Layer 6 of a small transformer language model trained on English Wikipedia (10 layers, counted from 0, width 64).
A neuron's activation on a vector x is SiLU(gate . x) times (in . x), where the dot is the dot product.

Input weights of the MLP neurons that the questions are about. A number n stands for (n - 128) times 0.005.
n6 gate: 104, 150, 116, 171, 128, 143, 185, 155, 99, 119, 125, 133, 124, 129, 139, 179, 204, 157, 92, 34, 139, 74, 193, 136, 129, 161, 189, 155, 126, 76, 160, 230, 162, 197, 172, 177, 163, 132, 206, 143, 147, 129, 173, 82, 152, 91, 179, 90, 106, 139, 133, 122, 88, 66, 132, 56, 157, 152, 76, 102, 101, 161, 163, 55
n21 gate: 111, 126, 59, 166, 180, 140, 157, 165, 72, 204, 126, 90, 93, 112, 143, 161, 162, 104, 112, 181, 67, 194, 121, 77, 126, 121, 167, 108, 128, 51, 179, 178, 151, 153, 152, 161, 98, 93, 126, 116, 122, 90, 122, 140, 150, 112, 52, 147, 146, 75, 129, 121, 18, 143, 106, 122, 135, 152, 117, 155, 136, 95, 155, 52
n26 gate: 126, 108, 55, 110, 134, 73, 195, 157, 230, 195, 155, 94, 150, 130, 150, 162, 129, 140, 98, 132, 184, 202, 165, 133, 92, 164, 129, 186, 73, 147, 108, 207, 139, 170, 111, 125, 118, 46, 161, 165, 86, 134, 125, 158, 110, 164, 106, 104, 97, 72, 114, 95, 190, 199, 170, 110, 106, 33, 142, 127, 134, 146, 177, 99
n38 gate: 147, 140, 112, 162, 112, 125, 135, 120, 136, 190, 128, 155, 92, 164, 91, 156, 218, 107, 133, 89, 97, 95, 116, 169, 159, 170, 148, 160, 179, 107, 180, 92, 49, 187, 153, 91, 106, 135, 113, 71, 130, 112, 116, 112, 144, 118, 115, 161, 125, 124, 69, 105, 139, 166, 157, 123, 138, 13, 149, 141, 112, 12, 81, 125
n85 gate: 93, 114, 177, 72, 159, 168, 143, 141, 125, 121, 142, 141, 90, 201, 143, 161, 249, 80, 108, 149, 134, 94, 163, 123, 119, 166, 125, 155, 162, 167, 186, 171, 149, 63, 101, 151, 159, 185, 185, 116, 128, 57, 59, 158, 104, 111, 62, 114, 139, 124, 142, 157, 183, 100, 175, 220, 116, 137, 125, 105, 113, 146, 159, 111
n100 gate: 184, 150, 49, 116, 121, 136, 133, 65, 94, 152, 191, 157, 104, 41, 97, 169, 104, 151, 132, 78, 171, 161, 97, 102, 157, 124, 138, 153, 84, 44, 153, 101, 149, 110, 164, 177, 144, 157, 136, 149, 116, 105, 142, 136, 131, 58, 146, 152, 132, 185, 114, 107, 175, 102, 130, 117, 148, 80, 179, 195, 92, 54, 159, 105
n102 gate: 128, 116, 100, 156, 135, 142, 159, 79, 87, 162, 121, 167, 218, 185, 206, 165, 117, 128, 216, 65, 128, 125, 217, 122, 138, 142, 81, 107, 117, 149, 69, 204, 59, 170, 146, 145, 168, 101, 136, 108, 129, 127, 134, 138, 147, 174, 54, 180, 114, 116, 171, 114, 129, 153, 88, 40, 119, 70, 92, 155, 121, 108, 112, 135
n136 gate: 95, 88, 156, 108, 127, 110, 113, 62, 95, 136, 131, 126, 35, 168, 178, 203, 218, 96, 167, 102, 121, 185, 138, 134, 129, 112, 98, 135, 121, 99, 90, 113, 153, 120, 184, 166, 158, 100, 204, 64, 90, 100, 177, 100, 104, 98, 146, 143, 89, 176, 101, 153, 137, 116, 211, 136, 133, 63, 170, 178, 200, 76, 170, 109
n189 gate: 152, 138, 145, 86, 134, 172, 209, 128, 131, 178, 190, 111, 144, 127, 133, 213, 127, 162, 147, 141, 209, 89, 140, 149, 145, 182, 81, 154, 69, 134, 101, 115, 129, 106, 167, 130, 85, 76, 142, 154, 56, 96, 121, 102, 167, 157, 136, 52, 117, 118, 94, 124, 138, 163, 163, 141, 165, 55, 129, 132, 135, 52, 145, 156
n6 in: 194, 179, 134, 100, 182, 131, 159, 74, 139, 92, 111, 152, 144, 130, 184, 97, 92, 107, 125, 125, 113, 122, 113, 115, 111, 183, 70, 137, 156, 134, 86, 113, 132, 155, 126, 73, 160, 96, 104, 94, 139, 104, 127, 137, 146, 112, 95, 102, 96, 151, 71, 173, 178, 163, 92, 159, 157, 108, 133, 110, 167, 176, 28, 217
n21 in: 84, 163, 84, 116, 205, 146, 164, 192, 109, 137, 109, 104, 122, 183, 116, 130, 147, 113, 116, 115, 93, 140, 166, 95, 81, 135, 130, 171, 123, 74, 134, 158, 142, 146, 94, 85, 137, 127, 126, 162, 133, 132, 134, 97, 103, 87, 119, 146, 129, 101, 138, 113, 112, 133, 112, 189, 196, 101, 151, 80, 139, 161, 188, 161
n26 in: 130, 212, 86, 138, 125, 150, 156, 117, 167, 173, 150, 101, 68, 178, 97, 142, 136, 134, 78, 86, 147, 130, 114, 73, 116, 88, 126, 196, 78, 109, 77, 139, 145, 130, 181, 44, 174, 127, 108, 60, 163, 134, 125, 144, 125, 161, 100, 136, 119, 83, 155, 117, 122, 136, 99, 108, 114, 146, 150, 134, 87, 168, 73, 150
n38 in: 117, 131, 153, 152, 155, 138, 106, 151, 151, 160, 121, 141, 86, 92, 91, 172, 129, 183, 116, 167, 102, 126, 149, 80, 120, 189, 87, 126, 167, 119, 133, 103, 129, 104, 119, 113, 115, 124, 109, 164, 47, 171, 151, 140, 227, 129, 134, 95, 88, 147, 193, 172, 193, 94, 98, 151, 184, 96, 144, 167, 114, 144, 106, 107
n85 in: 156, 143, 143, 134, 117, 148, 111, 117, 106, 132, 80, 79, 135, 139, 97, 180, 138, 144, 118, 128, 119, 175, 168, 91, 119, 148, 118, 119, 130, 121, 91, 198, 155, 132, 144, 74, 174, 163, 105, 79, 104, 152, 136, 94, 90, 109, 102, 151, 186, 126, 126, 111, 218, 87, 83, 146, 150, 123, 127, 189, 127, 178, 128, 70
n100 in: 146, 115, 86, 79, 177, 107, 111, 163, 124, 151, 83, 68, 111, 135, 117, 72, 158, 114, 135, 131, 72, 135, 177, 121, 200, 142, 64, 138, 141, 150, 81, 116, 146, 109, 198, 144, 126, 164, 151, 94, 89, 152, 164, 197, 133, 193, 151, 133, 114, 146, 75, 92, 130, 129, 110, 84, 105, 146, 77, 103, 103, 120, 119, 95
n102 in: 95, 227, 135, 94, 115, 113, 97, 130, 158, 131, 133, 109, 103, 120, 101, 98, 141, 115, 121, 131, 110, 160, 107, 127, 133, 160, 94, 126, 168, 64, 162, 119, 123, 103, 119, 140, 108, 108, 168, 156, 161, 59, 138, 172, 81, 138, 76, 166, 164, 87, 90, 192, 173, 149, 87, 126, 164, 84, 106, 90, 110, 175, 111, 105
n136 in: 67, 87, 120, 136, 167, 167, 117, 203, 107, 110, 69, 147, 137, 194, 67, 147, 91, 108, 87, 150, 143, 193, 162, 125, 15, 142, 105, 110, 131, 100, 135, 78, 128, 103, 154, 109, 129, 181, 156, 143, 132, 66, 120, 173, 139, 112, 161, 145, 92, 112, 106, 90, 151, 109, 164, 155, 108, 156, 145, 154, 111, 99, 108, 101
n189 in: 171, 97, 132, 69, 172, 162, 139, 140, 114, 65, 139, 99, 148, 136, 168, 128, 49, 110, 75, 150, 84, 87, 154, 160, 101, 154, 129, 124, 125, 166, 109, 96, 132, 84, 127, 164, 126, 87, 131, 125, 95, 46, 159, 161, 86, 105, 96, 87, 100, 194, 160, 144, 132, 101, 73, 110, 144, 96, 118, 168, 56, 124, 118, 156

Each question shows a token from some text and the vector x that enters the MLP there. A number n stands for (n - 128) times 0.033.

" The": 116, 112, 188, 132, 159, 122, 112, 132, 144, 121, 89, 138, 122, 118, 111, 108, 85, 139, 98, 104, 142, 121, 173, 147, 113, 133, 135, 146, 142, 155, 154, 137, 114, 141, 95, 94, 134, 108, 113, 161, 187, 128, 128, 127, 111, 113, 130, 108, 184, 130, 143, 164, 122, 153, 130, 121, 145, 107, 133, 152, 126, 135, 93, 102
Which of these neurons fires most? n100

" M": 140, 117, 150, 124, 148, 112, 134, 140, 77, 162, 122, 125, 119, 124, 48, 152, 55, 112, 127, 185, 141, 148, 104, 125, 158, 92, 117, 123, 131, 125, 103, 158, 147, 125, 139, 99, 124, 113, 92, 129, 130, 152, 126, 117, 134, 168, 128, 136, 113, 137, 146, 143, 152, 129, 181, 122, 125, 108, 108, 142, 87, 131, 93, 109
Which of these neurons fires most? n26

"ou": 95, 122, 129, 93, 124, 146, 98, 161, 151, 57, 153, 120, 124, 144, 130, 87, 105, 153, 123, 134, 125, 178, 97, 133, 119, 115, 133, 137, 136, 123, 136, 151, 159, 84, 77, 123, 130, 86, 131, 107, 79, 113, 122, 134, 90, 133, 97, 117, 132, 87, 153, 95, 86, 113, 161, 118, 118, 148, 137, 110, 144, 151, 178, 95
Which of these neurons fires most? n21

"0": 102, 103, 151, 87, 125, 119, 151, 147, 138, 56, 101, 136, 120, 162, 132, 111, 142, 96, 162, 111, 102, 104, 105, 154, 109, 120, 132, 137, 169, 187, 139, 92, 125, 105, 156, 130, 145, 152, 143, 121, 165, 126, 152, 135, 121, 144, 131, 126, 155, 131, 110, 128, 141, 116, 157, 129, 99, 135, 110, 138, 121, 116, 102, 153
Which of these neurons fires most? n136

"igh": 135, 133, 138, 139, 151, 125, 85, 142, 157, 94, 48, 127, 128, 120, 107, 125, 163, 88, 156, 157, 137, 88, 87, 139, 92, 111, 144, 128, 157, 127, 123, 158, 108, 71, 105, 82, 117, 120, 124, 116, 158, 126, 129, 147, 137, 111, 70, 126, 129, 118, 111, 97, 115, 109, 102, 138, 129, 119, 138, 179, 103, 102, 120, 83
Which neuron fires most, and how strongly? n85, at about 2

" for": 125, 133, 141, 143, 112, 112, 115, 130, 125, 113, 108, 132, 194, 173, 109, 106, 138, 148, 149, 131, 118, 148, 129, 152, 130, 113, 117, 128, 165, 150, 118, 118, 134, 111, 101, 147, 112, 110, 135, 138, 104, 131, 125, 157, 93, 116, 102, 154, 197, 142, 117, 132, 138, 136, 99, 117, 128, 141, 109, 103, 90, 111, 161, 79
Which neuron fires most, and how strongly? n102, at about 1.8

",": 120, 160, 164, 153, 84, 122, 113, 161, 122, 133, 117, 125, 96, 170, 101, 117, 129, 141, 118, 144, 150, 132, 109, 152, 142, 161, 108, 129, 200, 143, 128, 112, 116, 80, 113, 146, 118, 116, 103, 123, 99, 124, 123, 134, 130, 138, 99, 110, 141, 144, 147, 167, 140, 94, 163, 127, 132, 153, 132, 137, 104, 109, 99, 122
Which of these neurons fires most? n38

".": 83, 108, 155, 136, 63, 160, 138, 110, 71, 130, 141, 133, 121, 115, 143, 90, 122, 81, 102, 130, 145, 106, 107, 147, 111, 129, 125, 131, 102, 176, 108, 145, 158, 91, 150, 80, 134, 159, 127, 135, 112, 148, 137, 148, 105, 117, 154, 150, 132, 86, 129, 153, 131, 157, 101, 108, 137, 129, 151, 116, 137, 118, 75, 180
Which of these neurons fires most? n38

" bo": 125, 104, 105, 120, 145, 99, 134, 82, 88, 128, 137, 141, 122, 120, 93, 138, 121, 129, 149, 128, 121, 118, 93, 125, 165, 128, 90, 172, 136, 142, 121, 84, 124, 127, 109, 112, 100, 121, 106, 100, 134, 126, 117, 155, 123, 143, 75, 107, 138, 88, 175, 42, 100, 158, 121, 144, 136, 132, 169, 159, 120, 140, 112, 81
Which of these neurons fires most? n100

"irst": 132, 108, 131, 109, 155, 128, 96, 133, 54, 99, 89, 118, 126, 119, 125, 129, 115, 135, 124, 102, 129, 132, 123, 161, 128, 139, 125, 130, 193, 143, 149, 82, 165, 136, 149, 117, 125, 124, 104, 114, 134, 125, 125, 133, 139, 99, 130, 113, 158, 121, 118, 135, 77, 149, 91, 145, 127, 110, 122, 154, 170, 106, 127, 167
Which neuron fires most, and how strongly? n136, at about 0.22

"ow": 150, 140, 113, 143, 157, 149, 81, 142, 104, 148, 104, 128, 124, 143, 98, 143, 110, 152, 120, 146, 83, 148, 110, 150, 133, 135, 158, 103, 139, 110, 125, 103, 123, 88, 114, 91, 128, 133, 108, 95, 142, 168, 136, 157, 100, 123, 135, 148, 152, 63, 120, 126, 135, 94, 126, 112, 111, 153, 133, 139, 137, 49, 176, 136
The three highest activations, in order: n21, n6, n100

" album": 116, 115, 127, 116, 152, 123, 87, 133, 136, 127, 111, 131, 114, 191, 131, 103, 77, 100, 152, 114, 109, 131, 138, 146, 126, 126, 146, 84, 177, 127, 112, 133, 118, 113, 131, 86, 140, 112, 121, 126, 159, 148, 141, 96, 116, 85, 130, 123, 165, 94, 167, 170, 82, 154, 140, 117, 108, 129, 119, 99, 119, 94, 139, 99
Which neuron fires most, and how strongly? n21, at about 0.52

"ell": 80, 118, 119, 137, 114, 114, 71, 156, 134, 169, 121, 109, 120, 154, 98, 120, 130, 164, 160, 132, 140, 104, 113, 132, 93, 129, 107, 124, 153, 116, 132, 115, 129, 116, 123, 113, 136, 172, 99, 141, 121, 160, 124, 100, 146, 167, 121, 150, 173, 97, 104, 93, 160, 123, 124, 147, 138, 125, 135, 135, 137, 87, 134, 145
Which two neurons fire most, strongest first? n38, n6

" Bob": 125, 115, 135, 140, 111, 97, 94, 108, 154, 113, 116, 117, 167, 143, 141, 135, 97, 105, 118, 128, 147, 151, 140, 115, 130, 87, 124, 133, 159, 158, 138, 156, 161, 102, 108, 120, 140, 98, 71, 120, 175, 134, 133, 125, 89, 115, 154, 123, 161, 121, 149, 162, 158, 106, 142, 122, 140, 130, 159, 156, 107, 119, 77, 128
The three highest activations, in order: n100, n21, n38

" of": 150, 164, 164, 136, 118, 134, 125, 129, 141, 125, 68, 134, 147, 149, 123, 70, 143, 126, 126, 122, 119, 157, 110, 146, 123, 124, 140, 121, 177, 128, 133, 74, 121, 98, 117, 120, 112, 148, 123, 143, 105, 145, 117, 125, 106, 93, 104, 128, 186, 162, 126, 142, 124, 140, 102, 111, 134, 124, 128, 92, 110, 136, 158, 131
Which of these neurons fires most? n26

" ": 120, 122, 150, 95, 109, 117, 120, 134, 118, 137, 74, 139, 113, 160, 139, 144, 114, 143, 141, 127, 128, 147, 144, 139, 126, 139, 178, 88, 167, 157, 118, 76, 151, 103, 128, 73, 112, 132, 168, 141, 131, 145, 133, 104, 110, 149, 145, 165, 96, 98, 163, 108, 126, 152, 130, 150, 127, 126, 115, 99, 116, 75, 107, 76
Which neuron fires most, and how strongly? n136, at about 1.1

"ze": 121, 102, 101, 113, 152, 85, 129, 156, 158, 144, 139, 129, 128, 158, 116, 99, 139, 156, 143, 126, 132, 124, 49, 151, 84, 118, 153, 121, 146, 169, 78, 85, 117, 81, 97, 103, 119, 151, 120, 107, 112, 118, 127, 127, 122, 104, 119, 151, 153, 153, 133, 117, 88, 117, 160, 148, 112, 151, 157, 138, 151, 69, 147, 115
Which two neurons fire most, strongest first? n136, n102

"ne": 134, 135, 118, 112, 109, 122, 71, 117, 123, 145, 154, 120, 77, 144, 114, 101, 105, 119, 114, 145, 126, 137, 89, 134, 154, 110, 105, 139, 181, 195, 125, 162, 131, 109, 84, 121, 96, 91, 128, 87, 118, 116, 127, 133, 157, 144, 100, 134, 146, 106, 133, 112, 116, 133, 119, 149, 110, 159, 125, 156, 133, 115, 135, 115
Which of these neurons fires most? n136

" the": 123, 143, 198, 136, 153, 138, 152, 132, 155, 134, 75, 141, 125, 106, 109, 124, 139, 171, 107, 122, 131, 110, 135, 134, 121, 117, 117, 141, 158, 141, 138, 117, 113, 114, 87, 120, 116, 134, 129, 158, 135, 135, 124, 133, 134, 125, 125, 117, 198, 138, 114, 142, 125, 150, 138, 136, 134, 130, 124, 114, 128, 142, 94, 117
Which neuron fires most, and how strongly? n26, at about 0.24

"ad": 116, 101, 130, 121, 129, 139, 64, 190, 106, 99, 124, 126, 120, 107, 105, 136, 124, 139, 114, 117, 136, 134, 138, 153, 103, 119, 141, 140, 94, 103, 131, 106, 123, 105, 129, 97, 127, 124, 65, 99, 150, 122, 116, 102, 146, 129, 159, 124, 144, 161, 135, 114, 156, 159, 105, 101, 128, 146, 154, 138, 116, 80, 140, 110
Which of these neurons fires most? n6

" played": 97, 120, 116, 118, 131, 116, 104, 166, 45, 99, 159, 125, 160, 170, 131, 114, 122, 103, 134, 134, 131, 129, 81, 144, 142, 146, 128, 76, 155, 132, 92, 108, 99, 90, 103, 107, 121, 136, 139, 137, 94, 111, 137, 136, 108, 92, 130, 180, 175, 125, 169, 129, 146, 145, 109, 110, 114, 124, 139, 143, 117, 106, 113, 145
Which of these neurons fires most? n102

"ent": 108, 94, 126, 128, 117, 104, 131, 104, 128, 126, 98, 118, 92, 140, 96, 122, 87, 176, 145, 126, 116, 132, 95, 122, 98, 132, 109, 102, 128, 122, 127, 111, 116, 114, 94, 96, 129, 124, 81, 117, 74, 139, 125, 161, 117, 111, 127, 129, 155, 101, 113, 78, 169, 127, 133, 160, 112, 169, 182, 124, 164, 89, 149, 145
Which neuron fires most, and how strongly? n102, at about 0.27

" Is": 130, 125, 118, 129, 131, 126, 95, 168, 143, 88, 124, 130, 149, 91, 91, 137, 147, 117, 104, 161, 164, 149, 116, 110, 148, 135, 132, 150, 132, 155, 113, 88, 121, 98, 149, 165, 117, 92, 67, 124, 202, 153, 138, 130, 141, 106, 168, 123, 153, 124, 148, 113, 145, 126, 116, 134, 148, 156, 119, 118, 107, 99, 129, 111
Which of these neurons fires most? n6

"use": 139, 117, 94, 120, 119, 121, 109, 183, 125, 139, 128, 126, 94, 154, 119, 119, 115, 154, 129, 129, 119, 115, 87, 121, 127, 129, 105, 99, 174, 157, 112, 109, 123, 115, 114, 122, 122, 154, 85, 100, 115, 114, 136, 134, 152, 101, 115, 121, 182, 129, 135, 114, 149, 106, 111, 168, 113, 143, 129, 174, 117, 90, 97, 83
Which two neurons fire most, strongest first? n38, n85

" L": 138, 92, 135, 106, 152, 56, 126, 139, 104, 156, 144, 133, 129, 156, 98, 146, 98, 122, 147, 168, 95, 145, 147, 151, 141, 71, 91, 141, 122, 122, 122, 155, 127, 125, 120, 101, 126, 155, 85, 151, 147, 140, 119, 119, 115, 123, 105, 133, 130, 112, 131, 110, 160, 148, 137, 160, 155, 155, 91, 135, 90, 97, 106, 96
Which of these neurons fires most? n21

"cted": 118, 152, 143, 116, 128, 87, 129, 150, 129, 115, 119, 117, 135, 106, 176, 152, 159, 147, 142, 167, 115, 139, 92, 134, 124, 145, 124, 116, 175, 114, 120, 102, 134, 108, 98, 123, 123, 176, 114, 137, 110, 138, 140, 138, 117, 72, 144, 148, 179, 117, 161, 106, 141, 156, 154, 153, 131, 138, 120, 123, 118, 97, 125, 179
Which neuron fires most, and how strongly? n26, at about 0.55

" m": 161, 138, 148, 124, 160, 98, 133, 154, 124, 162, 134, 136, 92, 123, 68, 176, 52, 99, 159, 137, 161, 155, 76, 141, 152, 125, 107, 114, 121, 157, 89, 108, 143, 148, 151, 128, 110, 112, 119, 146, 115, 159, 136, 129, 139, 141, 145, 90, 119, 128, 136, 104, 129, 136, 167, 110, 127, 110, 152, 106, 79, 150, 132, 144
Which two neurons fire most, strongest first? n26, n100

" f": 148, 167, 116, 164, 112, 78, 113, 136, 85, 98, 111, 136, 135, 98, 92, 135, 90, 105, 163, 107, 98, 123, 40, 135, 134, 99, 143, 140, 108, 148, 131, 110, 171, 75, 145, 138, 124, 107, 135, 107, 153, 133, 111, 140, 107, 114, 103, 111, 132, 161, 142, 102, 148, 126, 169, 118, 133, 146, 133, 129, 144, 134, 58, 130
Which of these neurons fires most? n21

" and": 141, 142, 187, 90, 112, 122, 86, 114, 131, 160, 122, 123, 170, 118, 115, 158, 144, 153, 124, 115, 117, 136, 97, 126, 107, 132, 77, 123, 193, 105, 124, 118, 141, 111, 152, 119, 115, 142, 113, 107, 134, 145, 131, 132, 124, 96, 131, 89, 144, 125, 152, 123, 156, 127, 106, 119, 155, 129, 148, 163, 119, 156, 121, 134
Which neuron fires most, and how strongly? n21, at about 0.22